Layer 4 of a small transformer language model trained on English Wikipedia (15 layers, counted from 0, width 96). Numbers have three digits each and are written without spaces.
In attention head 1, each number of a token's query is one row of weights dot the token's vector x. The head spreads its attention over the tokens so far by the softmax of query dot key.

Query weights of the head. A number n stands for (n - 500) times 0.0011.
q0: 312228706483610369439436437576441319674424320486450368606484587410378542489373560616558494617599533671488545349432412590590573560638575545378480506598584564494499231513630403455422472462416431416168212617506472731657514368449460494572527595843404337543408478481501551596672400470390342530
q1: 358373751462374259445504292555553379639593348340651582286224717398546627561396521471678600408430553577463429476437555554682683509566295697400385569431690326353534540547516341400403463549479369375560525573357563831617435513545692559611732615471399592424534409450437642593455319503448481616
q2: 573273617383357526392520300569528290597507339439545444531489681396654604285471524303823580407451549435416695737444297545654659337493535398445394792247731277590435576584915392412294523714305436212337724735479494755429400722314504428728500435360325516541701640477710653716400184406413321508
q3: 606379518333574265397646319411511521563600394521376462423433497555309631484512457561347439650293582682413509494596343424437491587608443602537515646551596459653321515478558425521381523570263506522502522370449691534570355406376699523413603667476552489623469413482468665565654524486629387584
q4: 434453490507386667396371400564322330682358334460640364337462758446779457164372559186986507333660601206657690430290489805523768326538490338575394552342759488477633679772830463606326317548357418264453715963499271437397286716329425265722355531386196599411701692533580334664588177347496417494
q5: 604491404525536460326440457482448547601632640562430475543510417613422405549432415645376466523527533530572323508401550679671342425332531695545672566412459318404496690611373487561515465438480460566542409678529587528500510397592523377505421433530511608559418647440512509322504465437528547345
q6: 461630490624522535460464515728495680520564610482726558612485571450341578607538442491383648293515485444445483511471564496438350434445568671516464613505487453486610332550421540513552575465713584603495644504560604427398686357516437501455516538555420700505312548547490187382485530504445531427
q7: 398494619318523309416568445438487454511554565612385443331597449658497420488473589502371675648541568633528603551430270427364555389590646549444522455708505560370507453451651389443511519607355480417640412419547551489448542452464635473566508446391438416520512447603486567527720501639445369408
q8: 539275680515443437310705363630510588592423596402534466494451538340434482550392755493376586472519452518462446513394432582646494507622549473463590429590687487473389396440501595642393525601334502394378418696408526599608576445413486606691431512835485344435468464396413593538663533475537476635
q9: 416197647532501417429428332647483281704437309140599452612400589505542380503457486531649569551648492703389552586392316499674432454770627566477499648583744519389309399432702450584407420493343539258310492651329481592580502582507550473556502543681503266367523551452630543799638351422341461606
q10: 422433371463678320314579632488510483504557479469410327658623541427486372712615235601481480521449469646409575593522282359419405468709723482462604568531519612511439305491525284456538553568396539569310442480508604469507531414528642561435545511672484421533444382609444649611574742600410443483
q11: 455681486604559508468418620471408587422527929494468535799387400500430394751602546690125427624638219605537467310437604364453417601421616662647648383613407699365375401330240522443575472317804564699461249126440583378523648223657376589404511456700736465375232452605340482387512939663460687645
q12: 435523678415580453485441364320586432333511339487445535522345503682523541478601647441517539416369522602466444541398508367503420558653374469449391638535620280545365440249483484363565511656402647432466569540300528648699501542487460517651504518455540415499524551544471460730549474340646433595
q13: 467698368717591568488479604484456668473540447399540276558577405444514246287383511785556665509351394461524599428328621431375322529478554317524535468669542574512392416598473385513593464518417597525542538669241533329530619515536454591497351462471449502649561480340407398529482457446485538584
q14: 564508524490505601450511387602500812577577735366589495517480516574538397648495625625444391530282466427501594617536578564589396571455544723470493442547457348317381577415479603474329563201647477619344632457443440462575661276595583513539470531556374451407306559494605436492412521658455410479
q15: 415592591519493627409386596608623444628632657424525355274454592595422825676607310543397522553566435609428369570482419426609576275634602533616495858224575489669570517413513483426425469444470496433496385401532558742326362518575624354381495632448494519412406457426522620491526291570439655617
q16: 388496482403484481531586403525509459482520465413473426494557472600570341386378507697485668621569608727566437551422475374520487537565777517414541719664571526382368697364463528446485521765309583268318513455209430517528496612427534546527563275428464440541575472479671496515492629548418520479
q17: 403682357590580430576570696721453598639578584561401559451559358557594439467534425659567684393735455519615460544290542519543599428486587474563518533462489705502419390534545416646519364363528454506561403379648435441428618532569411423362355413508407336383415407384589463502523523515458515474
q18: 394475630471364602336633394564518504511673525428426354620425558377723672340572521426605581557390373326454554619424532304479330606487627428572472590432509428504587380600484511604466520293400457709432602667481559487444571372459358447359385487303224411465347491499699386613327637613347487562
q19: 571446498420499547345504439403560453361422628499604430550390478491522572350494529502514523447293492445352630528404476382560372539532478469431497589532532347534570485451458512478514616611473592590498687607325550388517654522382524570580482389444524543659508674499698468623476463415542502694
q20: 615254546568490606429373527339577493439377666580584549564361495434421452537509550664488471512608413516378603624608508487549606424446491691341417545495378432461615752487450610506516743529360529498375734536431444476446543516462504491456504425491544513508308568486566275306502545516507442689
q21: 531550505543643583371413524576539707416614681706558449512415345405440393492549315529601523429593404395518551448539449490400396560400588375458506480441437677381433576558558458565631408555578436664514690524578441149313695469477526530620475415536457639495417351546535310392322396519467527386
q22: 579330473477568313614569484540501499541747508333555420454573457400563363504388552522865500563587479431588360667507458630470336556417645393484379614578472350460425643588433615615536599515554458331636468518386621266463521498663363530338585520520613528433437445391773435573381353566364655544
q23: 476496550530685433466505581552547603438477577583473501369605462525454342542367447516360456459470529472585479534663547627427648498502459548430579425494398576278492628576541527567588576413484507500611575425580541366533694356463650501534605499495442589449458419584612471393477375532577427412
q24: 653377480581506367656578508552364627615467308349544551451542560352571426601349563317585544525449590450528346540539534742453492550531504538462565418600433471455455629461329414545396323540614537419471423428449514585623382529688399498613636542671467441435509826446318539575396571420479564379
q25: 437580448593654584499311628544581518500408682652497651656436501524560520429588472391515639309541435339514616418416476451648471511358454605473409435488379634497695535585378544744440495444543546642575899460491521493221604520394419437621428372423416556420258486521434463385405606322496596509
q26: 485491516539469405630506512581430506618458443554505539371655517488391358515417467492419454435471614452601363420688438732565577546554351634577478360622406484360480468508330592585417483441558479567598507432591719473536537289583594426534637654586453744402424480473401419460648525441728492414
q27: 663442615387583517462560468509645540268360479525485403553375569475525662455714376410533511473336530406423582655568676482509499597446486519512327531369506423487576567573538685514535590503452413387577689530464309384529639538378453592658548452356559541482416546574671396586356452473559455532
q28: 567602522506552544526446415496550554445290406406656511557327604338487432527600529539397407391439437610402546504700466531605350459555361561387618480570599385442686498405568316480532413346737538428486411487438572548658425402424498452288478800554535584601582474633511361463503476457452511371
q29: 479368638402397325511483436519452346496493540447470562371437641622470605530346685654403611575561648618481444589485459630443769471610445743478531549575516365510489537363442489409501459552495531489452474416401521782578515476605514459607607475375298425373273622471342380565744440309501339593
q30: 334542396519353528553362452456541491391809449430468608512488527536568621517581421394645603395622509508454495480552445436382394454544685344478419572489560401612481581362518490424623450757431442499378559516410566688448538675475356539543545344557372559583466522474524556578318493355485518349
q31: 677602740643582551545382592562377518559489546520511540381498450356431482530376586602485193601404440485462462574627577623380579475541303487411518224590364373433525692592526441474477280557754442625511249524413587329529547351595582499510487644455531572529535344496421563557313482606469424650

Each question shows a short text with each token's key, already scaled and adjusted for position as the last token sees it. A number n stands for (n - 500) times 0.0038.

Then comes the last token's vector x. A number n stands for (n - 500) times 0.0092.

0 "in": 522489542378529526500527453475450454313483488476475549545483469500515511483486504507458465506515
1 " be": 503580604276567505508488547428367386163539469453487512494519496551531540514514531537501427483491
2 "ar": 514441535355528574511499482486446489293501539529456550549491452484506459481487481471494440471559
3 "ers.": 406585625258603472498526518375287371117498506469442522545512511534513512502542500558538419444552
4 " The": 477578634328601496446523469470421389154497471439493529498475459490469510541531535470486421452514
5 " up": 488600622323583512519439458444352365218507469439492477512517549476531463503554516541519473543496
6 "ward": 518513595330555533504492449508465427238449472438465527530466499542541498501542510480492444543460
7 " m": 506531579362550466476555516563479414266476513541519528592513435519516477482492467511482449523474
8 "ob": 486570582347539557529494505463403435314440483452455511471539489466452454482540471468565462501489
x: 565530389371443445442522496620559461580467459536476599470495505452519447444401621335454406407535539458759753323517469553445503453491471534631458449430547587484429405491687538555377605536501448366366488629378507399537619543408522397634544581414491452597522583551460504532567439509422393588
Which two tokens does the last token look at most, in order? 4 " The", 3 "ers."

0 " the": 553513621356587462451524480420412401205485446472484525548477481493487489514565511526446432508467
1 " class": 497556596301578514471554528477433426201515488512560602544438468499537492534519471498437484522445
2 "ic": 508512581339556552509508544455446448309493500501445555493479419495486499477534494461452440498473
3 " Mac": 447604531362559512469578497393354420205563469484511491476538495451507489463487474449535498476540
4 " O": 462584529408550491494526515422322430238540512443508454519564505437446482466520488540536516462540
5 "S": 514611540410538503447530445529414451246528570451533486555511475425479504502438512518473490422515
6 " was": 491570658330585520483461502571407379162546395440439501475501479556563516513494516537496387455472
7 " released": 500573653294594467469506522525430359237535431383486556462460475543487503546597509499481416477495
8 " in": 483615680319613441451511571518403353167436443428420507514484467479494484504549532525505427493490
x: 513493585392398465505459616575438520620543500401722585450526596388518516476504515414722456499629644449502490393535522649579467384522473530554447607441499570317483544579621319583408503482505131436535479503509595485448419504515485452490572520653450380427529503487412484556450311578459445601
Which two tokens does the last token look at most, in order? 8 " in", 6 " was"

0 " sk": 564512534375506459510529507410428457315472486504504499520527430481480461520489482514528473526482
1 "ill": 544476518408532503479566537512507486402482463421480540512482439512559502500530488470488477525563
2 "ed": 537492577344563527482492513454468420268462460454435568516464499508559488523554491535439469507470
3 " and": 477550619359609476478495514390373371216466460474447521542492482492518504507595512588448436473469
4 " there": 453608585349564468527615355458359403251587439538560574527502459574402496433534505426521431473457
5 "fore": 495653611347581446472521441460308364172468432512485498538551533475507514463559490575463519492493
6 " became": 481594650340594505464487510548393356143501404456481506497497512532571518518514524513493432465442
7 " up": 527620638336583514516449509505363354229515464432499470506523546465538464510546515536525478539499
8 "ward": 532515588346554523501494542520476426254446473444469529534473493539541496495536508481492443541451
x: 573500532418433496529509490536460545472415411547456496469528607597445591437456491547616394354572664429576715463538483495497618446443528499676512535498588560461513536536533587611464639424357209332414472515456596484461489460349598446598525434277402588503541564504506427579499343457514535522
To which token does the last token give the most attention? 5 "fore"

0 " as": 528527593342594468471468488372316365178504459455462481511530535491548514516534506551497454491470
1 " well": 520564583310534453534474560466426390232536405457481534492458481535501480515553537499531437507453
2 ".": 466546604248619476482533582388278370123476502446457526531493518533536534520557503544523427448555
3 " This": 449582610329579495480524564421374394149541503505512545572501452477480496505526519461526449489513
4 " process": 455562582315545481491524469547420440291518488446573550523465496538559497527533508492462476549482
5 " is": 520590664290604516477487489535370361147560446411478530473487463583556535525521524514471386476476
6 " known": 552617626264578488528470481499389357208479469474474555485454475557493493529562517508520430513472
7 " as": 513612669310609480485482527543313348145449477463470494517509545501537528486534521541491460480434
8 " S": 497566594380560516484544551555378413238523561479519472546527447448452511514438505491535466445499
x: 470542579569446400469562448604414421576496506216585442602497508398525512481357493621413643732422652487495736503561501588538577402489495447518561449472557418439633466516505432427422474495455379462454499580330477554513538548355436470481534493585421543590587708511475479469442340438445574462
Which token does the last token look at most, and with what share of its attention? 7 " as", with about 40%

0 " Ear": 530510547403537480448464516399436431236505431529471508555514493451498471504519515536464429446515
1 "ly": 523549534325530523466508497446395421185470459464464546508461516516567532502545534548404482467520
2 " life": 489599558379523484487471530405407407277496462527488539520496501520572496501549525509501423515473
3 " and": 483548631337607484486505528387357370183487454490462522550503500505503491473611495575451423472450
4 " educ": 484650563340538506502525442461373410233491480555512543464494447540553491503539502489510412520488
5 "ation": 449524608338557530474527507470442410219499489509475577526461445509526492517555510505462447488492
6 " ==": 554650611296592483529454424426340383169528511546439532517527490525488475451556496509553443490558
7 "\n": 496579644247644551568503588513298304061457530477425519469448488534465566533566619499531475429539
8 "A": 501610623342585530500486456541307387141461563490475477510513527397428502498538564507516534392509
x: 479559462472506536379433484450413444561540454485638579440503518544669476485335552580407546462477666513535607429313421753664549246508333532512581473364570358446504536497635349474412500477506315470528471636492457573492460583369491513545408432579446536553596498551503442496542583579420565686
Which two tokens does the last token look at most, in order? 7 "\n", 8 "A"

0 " ab": 592518530383575427454540475413368429297452449483517494553521510492481481457440419559530503523426
1 "ove": 546519577298567537503480533393395401225458507506492556522530535472527497537552486512497509507482
2 " them": 455603566298566483519504615413325403193508472460517517547528557531542501481516499530539458528470
3 ",": 436584615287596500514534541373318370153450515481468582533469460550567528521555522577444489484489
4 " the": 458582615395585479449542477469453404241486456482487530540476462487461491507542509510455444482472
5 " V": 533539561396538448440509456613513440305513485455549484540523452482493484497487457506479432509507
6 "ell": 551553546359542573467526455526469459320456481427502492439492471473562504541482495459472479497547
7 "al": 509515557385559537483508467489463468299476474538463534568469464476522473474498484508430456507510
8 "ars": 515550599331539516481531482500446441248458510518482528526509459508560470491474478544470435484495
x: 558419565463320379469641563577526432580411494561539475520521628619466427384565471467509515454488598420597699587508595647441535416404481507575490475490480346491528533621582550512412459482495272494528509529369556364314527634315469405675453571467538543472581526697423559489512346499448467485
Which token does the last token look at most, and with what share of its attention? 3 ",", with about 90%

0 " design": 535547550337557489478536516466455420309480461441493547478458484507524515532549521464493479499518
1 "ed": 511487592310582511478492500448421405230458453452436565489453497504528493523561496530454445499448
2 " to": 482497618310605489499501567355313374203468460450434520520514471491496515544560504563494485536509
3 " cre": 441610568345570461451581485524380394239501435477522569502456414513562536524484519511465485521455
4 "ate": 482558581343560558478465502437398406256513502472447557526498479470516512513568506501473473461508
5 " w": 491632609341550459538539399476396393241471577485507466524502518507423529540494497526520518516460
6 "eb": 480549558371527498508475463459493439313447516478469513518538510428471450503533481489533487520489
7 " p": 549505569394530416490522525533465440321495464444507482560500462467477485513453496510548473528440
8 "ages": 481555586368554515463489543538452428292495506486495559532511477490598489532506510526458454469476
x: 481498529410438420483554497448445474648542534518523520459473601509435476470525492457577537362558629350578727615661521675587499523536491581467499473444506429553581497613587512369431458574486136486583479594352531413454580598333355422489455551513438522544461545577530437564454383441413537434
To which token does the last token give the most attention? 2 " to"

0 " of": 547422595311604445457544507415370397218436419480448548538474488467491496487554496535445503484467
1 " a": 595555597338562478490449510346358395180439483517450472570509485451527467498516515583500447528437
2 " local": 517603569362541480489492567400413442222414511578452479545468507465516474499500511512474468485474
3 " S": 446569555370547493472550523435370434245523546480518473553540447450459497490423488504538442456496
4 "iv": 447569471421472554502521476583499518360474509533485503520466422485556457481408491450474445546497
5 "a": 476580574335529556497502465466441462222510532568488555542505506483549479472474473482463456514487
6 " tem": 552614541374530492490483493520435461291454507532514508555504460483541436513424506474550446511466
7 "ple": 547591571332553493511500492488461400238467460497470543517481522459502504500542500503495511515489
8 ".": 490651676265619476494538596528321352108480502445440528524490501529538529514545512558531421438557
x: 556508537446529395417531454600363526592485533512648414420468607391493496503430476594565515479552571444784669449574432649533512456486540545533545499505444575432572574588522538534459468463524125497593425404519555345448561473315537473452539508593322522532454370649417497448452526517456526533
Which token does the last token look at most, and with what share of its attention? 8 ".", with about 90%

0 " for": 557479605326593459495471495377371378221435469468426475563509542467526485555577521544478483511462
1 " United": 528570532373524526472509552400385444237552494496507532477513473510506497453520466454452454481487
2 " States": 488582572335564492467544535376353419180511499522506512483514480485476505472529491490465483455518
3 " Court": 506564550381544530480525494444418438231520485512486510507489470493534492539487528459491480476536
4 " of": 472530608314601505466550487421383382190417446496431549532447485487493520513568522509426535478494
5 " App": 562545590343548461500470492546389398272492486406515479475521528456454502504546523486528479468445
6 "e": 516538548330555568521469436502410448313490500471538512491543561467551525523522510472500512535435
7 "als": 527552588331542497505503531510414440234499491477477540525486474516565492503512525508475425479477
8 " for": 500609661331599468511475563521430370199437473467419488566504541497514489544568528531484480507465
x: 478483550484552390356534450495379507683477578436694454317475577466553562462356506451678489396582597518479525516485574595422564324528568489522536528474510628498484491545569388642480547457475061415550460587465622424489410505475528471563548600452466488522492456518598491581442426528542429562
To which token does the last token give the most attention? 8 " for"

0 "ack": 542509520397527491465515495423421414280460465457466500490496507494536517490556513506497483502520
1 " Ob": 529548523366534486488475587455406431254476517442520481513515479505536480528497495549472463526482
2 "ama": 531544542371541516446523527446441445213503490518499564507494466500551503491500496492428476488508
3 " to": 452531625320596497495512520373330384216463454453437527508505478498514523549547506566481501526516
4 " be": 481612643262575498512476467509355371156539446445478482469530503564525536501513514540523413504473
5 " the": 500587626389589471458512449470430390246479459475467519532485477505466493511577517521474432493483
6 " assist": 525537625305554484544476444548432420300503414476495516475497511578552478511544474481515468595434
7 "ant": 519554595345547547507497491494419433269417511503451506469487506487567498506552526477476461523463
8 " att": 519517609334531478536449540576417394242505444457485500505483447567526476512489521521540420563409
x: 491417575469376349586541520545496666706508488399642238397429657489548550455356480454449491523678470394514480500583439589523493582549569410592447426433503429482430666488495452614300476463475440514541687621517544466516400537449585441632519577412330505489346543570580234657549476512534484492
Which two tokens does the last token look at most, in order? 4 " be", 3 " to"

0 " the": 553513621356587462451524480420412401205485446472484525548477481493487489514565511526446432508467
1 " United": 539559543361526531485507553408372449227553497490505531480506482516494495449519465454462446491483
2 " States": 497573592315571495478537545378352421155513499520495522488502480494479505472529490488475468464514
3 " D": 452571577358533490486568519535381415242524539433552461467513466445427511523480482480528514460509
4 "om": 548572514416538570507510483536432431311502515472544519536520506505566511505520497479493459518478
5 "est": 466509521368528553549469467546411463308499524467506514490465483477548472534520529490469521553484
6 "ic": 528563566398529535509499442499444449357497495492457520506504460473511501453528493478460470494465
7 " Pol": 524566538428524471489485528619467437294471465538525470526529524459550475488488523479483452489489
8 "ic": 589568541380536552492480545548447474318491497530471509498503493455521484461495492474420501474493
x: 677465519424507477441453560339499359565430595562431441640470491520412471431305504458514448521563509537524688479401502602545514366435363475479643521475676522498481467637581590605622441633398285421537553623545517581495345500379532317454472569492448499498629485443621375627542514590436462525
Which token does the last token look at most, and with what share of its attention? 0 " the", with about 50%

0 "ing": 515457575364571507463501474432394403252466485462447555530500499481540525502573509544447492480467
1 " for": 535504618331590461501468549374380379223441474463417477567515541475522485548578518547486479512465
2 " the": 487562621385586455448520557427427394228491452474479516551494479497486492517572513526450433505463
3 " United": 441603553378519533476508509446390451245557500494511526479515479509502492453511460454457454490488
4 " States": 466626600337564490472541475423370420179512505521502511489514485488481502471526487494472476463514
5 " D": 504549588369533486479564450563391411252521539432557455467517468439429510525478479489525518459507
6 "om": 498551518423537567503508552565433430320502515473544515535524505503566510503519495481493459518477
7 "est": 543492529375527552547467487548410459314497528469509511493469484476548471532521527494470520553481
8 "ic": 537559568407526534505498547530453447365495496494460519509507459470512499450528491480459469495463
x: 609418505340417422379427536384503374600436556523552412541459481522518400391364515410650476473593494447577707441431484533553515411462313418502614527454594537536540525625558709636522543614466245404551643472634482604474425483413616367530588555417426473475556497521637410593524508479461491542
Which token does the last token look at most, and with what share of its attention? 1 " for", with about 40%

0 " them": 617552526323555470501495474362311414220494474467524496563536568525544498470514480553536465538465
1 "s": 551515519353540503482515530426350450295466520465496521529513497518539500499522487565479447487478
2 "el": 482497514378548512518549520483430450300490475488475526521502527498537489481553476499466484510516
3 "ves": 477570605321546492477478539447410413208521478468514549565535521503562490468523476549467435512459
4 " from": 441588642326604466460480454389376361220466426429432520506516502522494499518582495547503436491486
5 " their": 488631639367582458493475428511381382200480452525417495542505514520473483477575521529485413488414
6 " N": 547546548415530454457572475536396421304532528447536467521531457486419508466457443536527469496507
7 "ad": 487500512364512600471480476548418476300431495495437503490469470468484454506471492490478467475535
8 "ar": 547503552379528569492495482473480485288498515555464527542517430480513445472468474471482431495543
x: 452419594436414460498595498420494504543444433522518487611553564623437417442507496479473477503501545452650821441411491570527526417385355500647539524559518437427514554618611566553431340427478367460381570540475343434387413562397474346595476501391540599507603491610455607554578475516489480678
To which token does the last token give the most attention? 4 " from"

0 " it": 552530564334548536490550471438361399210584493472494548564489490538477528483527517493535428458520
1 " poss": 554582560374533478516527521485472442311471488556552537596457499548494491492471475529479495559434
2 "ible": 493524563367542498491475509471469414296512468474466558584468504521493493493559499535461454512458
3 " for": 436555629331600467506469502386381373215439482462405495568493528489497499550582531551479474489470
4 " nov": 479589590327549462460540426535448407274467447508544541495475474509563478530512451525474434516468
5 "ices": 511584607344563489458529483481431413236485503494532543509502460463523497518491506513460477461478
6 " to": 558616652321600490493509477444348368198464461465438515533505478490505526551541507574476501516505
7 " cre": 525519600356572440454579555613414388252520427481534559514461412521559532514477506526463478529454
8 "ate": 513580603342559560484460511518414397259512503479451552539498489471517508506569496510470474462501
x: 430491510436441474450439531424460468697520531490620453463464429421402440390389529517587458348524688383623670553515422575609586385474416570544540539481507473472539496595572536429590552446408145426508535476543494573377570541355553346448522481481508534593565556566552452600512531630522569568
To which token does the last token give the most attention? 6 " to"

0 "ages": 534493568314560524481522537443401429230476514492487581536487471503568508528511533525448457445494
1 " for": 533502623322595465507474542384385379224439472470418487570505539479518485554577521543474486506465
2 " their": 490584615354585457482488560417369383203467452520412507541485508513475499499576529528465429470432
3 " own": 445597569332559465475508513455386410298433476460501511483482535519517514498559491500504478517441
4 " bro": 415616594351551472524490497458359410197483509479504410504537567472503494533481516542555519532456
5 "w": 473575559335534539539482448452414416224415550489469452516483570486491497517534503504542467518473
6 "s": 545571565336534497523497465484377443301473523460520520523513511514535463495514488546479443521425
7 "er,": 584656666291588498532513488493333351138468496508473565557504499544562504487579488591458497529453
8 " In": 526634638336593448469508578536394382183478470450462503541519484464477469479507496537488465505494
x: 508439528468431472587461611512418493617472457359617588520519621413515489416395561462622532561580582441459647423489549570554609424600396594550455572426503515234493495531663353569441451541479272444411402575447454465460480595414521430430488546785444441509617534354489449580486351633534405544
Which two tokens does the last token look at most, in order? 8 " In", 7 "er,"

0 "es": 557496576331561511475533512442411447242499503478494581554498482496572513482501505532432452454465
1 " e": 542560539374540464492556574403370444240541506517512538562493433499475509473472492545460460504466
2 "as": 503523483368516554487513553436346487289460519518472540537509475512538478438459500520475464476509
3 "il": 467508556358546522504532496486481460306462460452452557512473488473485506462512485472480476470540
4 "y.": 441606646243608483506518431419281362095487499473440517541507513547541523517543514560540409441553
5 "\n": 554568632237630528556480430483345335109496498470453516492487507559468530500555561512527433473539
6 "\n": 557588627238638551556501537479262316059430516462442501467454525502454560526555616523514504426512
7 "F": 479563617309587529529465509496326367182451550410471488523505553453361511514575577499546495430481
8 "ront": 524510566343559561500514507533472436290491536454487515506462481440517475536500536426480517492534
x: 475435428406632478379453519460477543679525541485461487585527518576402512506387527327508405505433655559626759554548517616528494375477463495556512517509531453479529617580605569496386456460420208333521576547530592569482525658331523439568461470433512517518536523407417446581551312474445477482
To which token does the last token give the most attention? 6 "\n"

0 " in": 566479593326600450436525496399357387184430434427444517513474474462545499528525538535457477476495
1 " as": 537559599349595468466471515381319366176504448455471478519532538485560511515524508551486459495463
2 " president": 500524571333548473480529492422378419234469446510462488423487494510489493501533501511486487475525
3 " of": 473517616313612469458532507399350382188409432491426525531469487484481507494579514527448502487480
4 " the": 458591629378601466447509478476402384194462446482473507540481490496482501517569527525447435497460
5 " American": 495656599344574459481482422480392419172447474515450484491483505512533495488541494503469437511489
6 " Bar": 521583577369540524465543504488400457224505537530503487519529475462495478487465475478495491489517
7 " Associ": 530569583382544477488561517512441426292551440475552504462541476477470469478487459494509497514501
8 "ation.": 502623683265615486493529587546318343097480486479439525540493510532527532518550509560527422442543
x: 530522519468442419452541472595353591597474574507644390352438587354480474478445467620496516417620527500804612516587409653519514408464535541546560513517430555487554564653504485542499458459515103502588458379477532323426566493413576430504512535617379542552448414585456513436515578510468519496
To which token does the last token give the most attention? 8 "ation."

0 "ility": 523481543367547509510517510445427409273508478491458565545467479488499511506581539489464493473512
1 " and": 519485611331610475481506526372349358193459474475440539541478468496490516511604521568450445477450
2 " K": 500598551387514509481520545416384438280502599470511413520607498451463478508462454517563507486540
3 "sh": 467583522367488561522498503508450473303510561503509473475524475451491453577443540437530498512514
4 "at": 502468521386481588508490539544509502372523521459480518514489414485509447501431499457523438495573
5 "ri": 482515557397489516547535441557476458367516506485548515561542483524532488424493511489484501589483
6 "ya": 511632599328532527472521458462376426176515536562489510534552510476536487466473467509487482487515
7 " pre": 564637524466537444471499570575378438345455479541536472586543518451505490486494539513495531506444
8 "t": 527482543389529543489520517476436451260552536408525534557490494462485503499509527485486476460495
x: 438411565421381466578482381577431623552436552454572528518613523548552450395380440562485445547572657492638693466526402501646504569489458429594415504393575461489533557558599557477501486517332349477411433605517389539551483476181390492506521480451504608604465479521446416589644443594535517470
To which token does the last token give the most attention? 1 " and"

0 " conf": 587522516361530428525480445446416441350464399534517496571527500532440436441495436560530501604360
1 "ront": 543510535394535511478524500476498474370494505457482520526468471449530478518495495464476506517526
2 "ations": 503511580352550511453509507447439417237487492480476573530480451498558504544524517534444451474488
3 " b": 507536576340542492486515523427428411258466498517483526516515462459420480505470440491534507511469
4 "rough": 461486585413546481526460461475495440366457448464411516540494491496508497531559523520498486547491
5 "t": 463488555374539504458512479460456446271510504417495550551489485462511490492545509491474437497486
6 " the": 541593626398594470445528475495459392239482458473466534546478464495479501525564522521441444488473
7 " N": 545551555421532460462575530542400417297528538448525480518523449487418520479459456534519485498503
8 "ad": 510497518362514593474481483541411471298424495492422508487459463471475459505479498492482467476531
x: 564601539413428544549562523466409624646569390481465480558605471560445452417361528435423381582358600469625778497537545466605446392454500569567539441564609536360501435559595440323350402443491404490417645588389540501405576493414519365609366562452497464495598500558442546605589526472486390490
Which token does the last token look at most, and with what share of its attention? 7 " N", with about 50%

0 "er": 495476535384526509490560457445412453288522484490507544547529515501535489452533461540429504520476
1 " for": 534511620326590462500468543378378379219439470467421476568516544474526481549580518546482478513463
2 " N": 493567517418524461457564551483404422301526529445529470520529452483430515479455455538519481502513
3 "orthern": 471610587351562518461533577398435405171466490535527522515492521438525476508498484460459543509497
4 " Tr": 425559557371530496536506457540477452294486506506551494514495452454475465529447477465546469547451
5 "ust": 461531573323544556518490489475409429252438457466462531470489504488580499538499503517487483534470
6 " Cor": 544538535398553510508528466521439471322496502527558522542506482464483458483464486453487532524506
7 "por": 486523539375537567501548514497458449296431507495501540482471463480461510469513497474457506471523
8 "ation": 568537587367554533468513491491485419231506485504470572534463443493528491523537510511449467486499
x: 520446518456431453552546543424449515526512538579483480341504542596558462471443432459567471288500682419595677617473414573616527467413399495606479448460507430502551582723556571464473434627473116521583511499460470500357442639361487418535437599430503491523484576513548535545538448496499494593
Which two tokens does the last token look at most, in order? 1 " for", 3 "orthern"

0 ",": 548488576275586471492555478348291379170453503469505560512482468507533513504542507580438503503451
1 " the": 537532621375584469451526534423415403219485444479487521540481472492470486510559507523456425504462
2 " V": 460605560389535443437503541546492444296508483458542482539522449489490482487490455512480418516509
3 "ell": 442562541361539575464522537480468462314459483431501495441493468476565503544489496455466473505546
4 "al": 485508553375558538485506531480445469285474475541459533570469465480517473470505486504429453510508
5 "ars": 480538588330535519482527518463431450248458511521478523525512457506555466489479479538470434488494
6 " and": 505616668337612483486508462445390363170485443496459513547505489497483482478595491577453428479439
7 " es": 539619603352564478475549616586452433216554463567528522579540501489572466464431449486467463517440
8 "pec": 463493608316566512462502496624471420195514493513532508498496468507559474470471464521455408495457
x: 615414622563272460373538534512487536621483552446559478652453642597414351456427510457582566557666545437658641518494547652506528432475515532487460600363538486457309582651661501501480363384359360472475603455558513542592455612422441393548492488456319562397486476308461502557449607590461432444
To which token does the last token give the most attention? 6 " and"

0 " Mar": 557558520361525506463549483466405489245517476481505490483511460488544498494416479488488486483546
1 "av": 533499511341525522489518501536446494318463474484500515537486466527545459463474460480509433527511
2 "ar": 541464527393520554482495499505489503319491506536454536546505434482541463487465472490475441493558
3 "s,": 448597610310569470487513534396330378171450501454467544516482475518565523525544520609439493482493
4 " the": 457582610401574470448521479483441409239475453470480507528487485493487497513554519532450447510476
5 " military": 447592569375538462470491458502458446247482473520430518560457476467527465502482525487464470503478
6 " cast": 529600621279553456472452465533413387200444458427460490469505545454562481545517510509547435501483
7 "e": 554558619269564519510502510493416418250494504484529547508532551507527505469561483469505452545442
8 " just": 569577629302566501533518533576419393194445470531518524524486537495504473516515484533470514542375
x: 610541606554428527353608336588509516662492493470568364472571725563562487464532568533584440479467644508685461626645395561483581366471525471496413404452488535479481609486522542632456472496434289484397587727423467502451411576432485453494450648433392405375465407325634433608455500414484414508
Which two tokens does the last token look at most, in order? 8 " just", 3 "s,"

0 " for": 557479605326593459495471495377371378221435469468426475563509542467526485555577521544478483511462
1 " the": 545543614380585451445521543414420396221487449473482515552487477490486490519568513527449432506460
2 " class": 480569593311573505460549515484425420203511485508555583543444474490543489529520469506440490532443
3 "ic": 470529578350552552504508526453440444312490498506446545492483421493491502475539492465455439501469
4 " Mac": 474631540365560510464576454421353414203562467484512487477541497450506488460489474453534497478539
5 " O": 467604540409551489493525477443319427237538511445508452522567507437445481462524487543535515464538
6 "S": 555603546414539500446532484558413446245528569449536482555514474426478506502439512519475489423511
7 " was": 493554664336588517484462495588412374163546396445439498478504478557567517513499517541494388458468
8 " released": 480564657296595469469505511544438354234534432383486555463460476543487504546599510498482415478494
x: 555452580404543416516378483642386498674533564473552458509474512453480589541503479475644352373530677337615557596547519502601628348495484574521527530515471511456591568574536505483364557360459102514530548477596495543491522500481539465439471547412362477523547516519273453619378411447534515614
Which two tokens does the last token look at most, in order? 0 " for", 7 " was"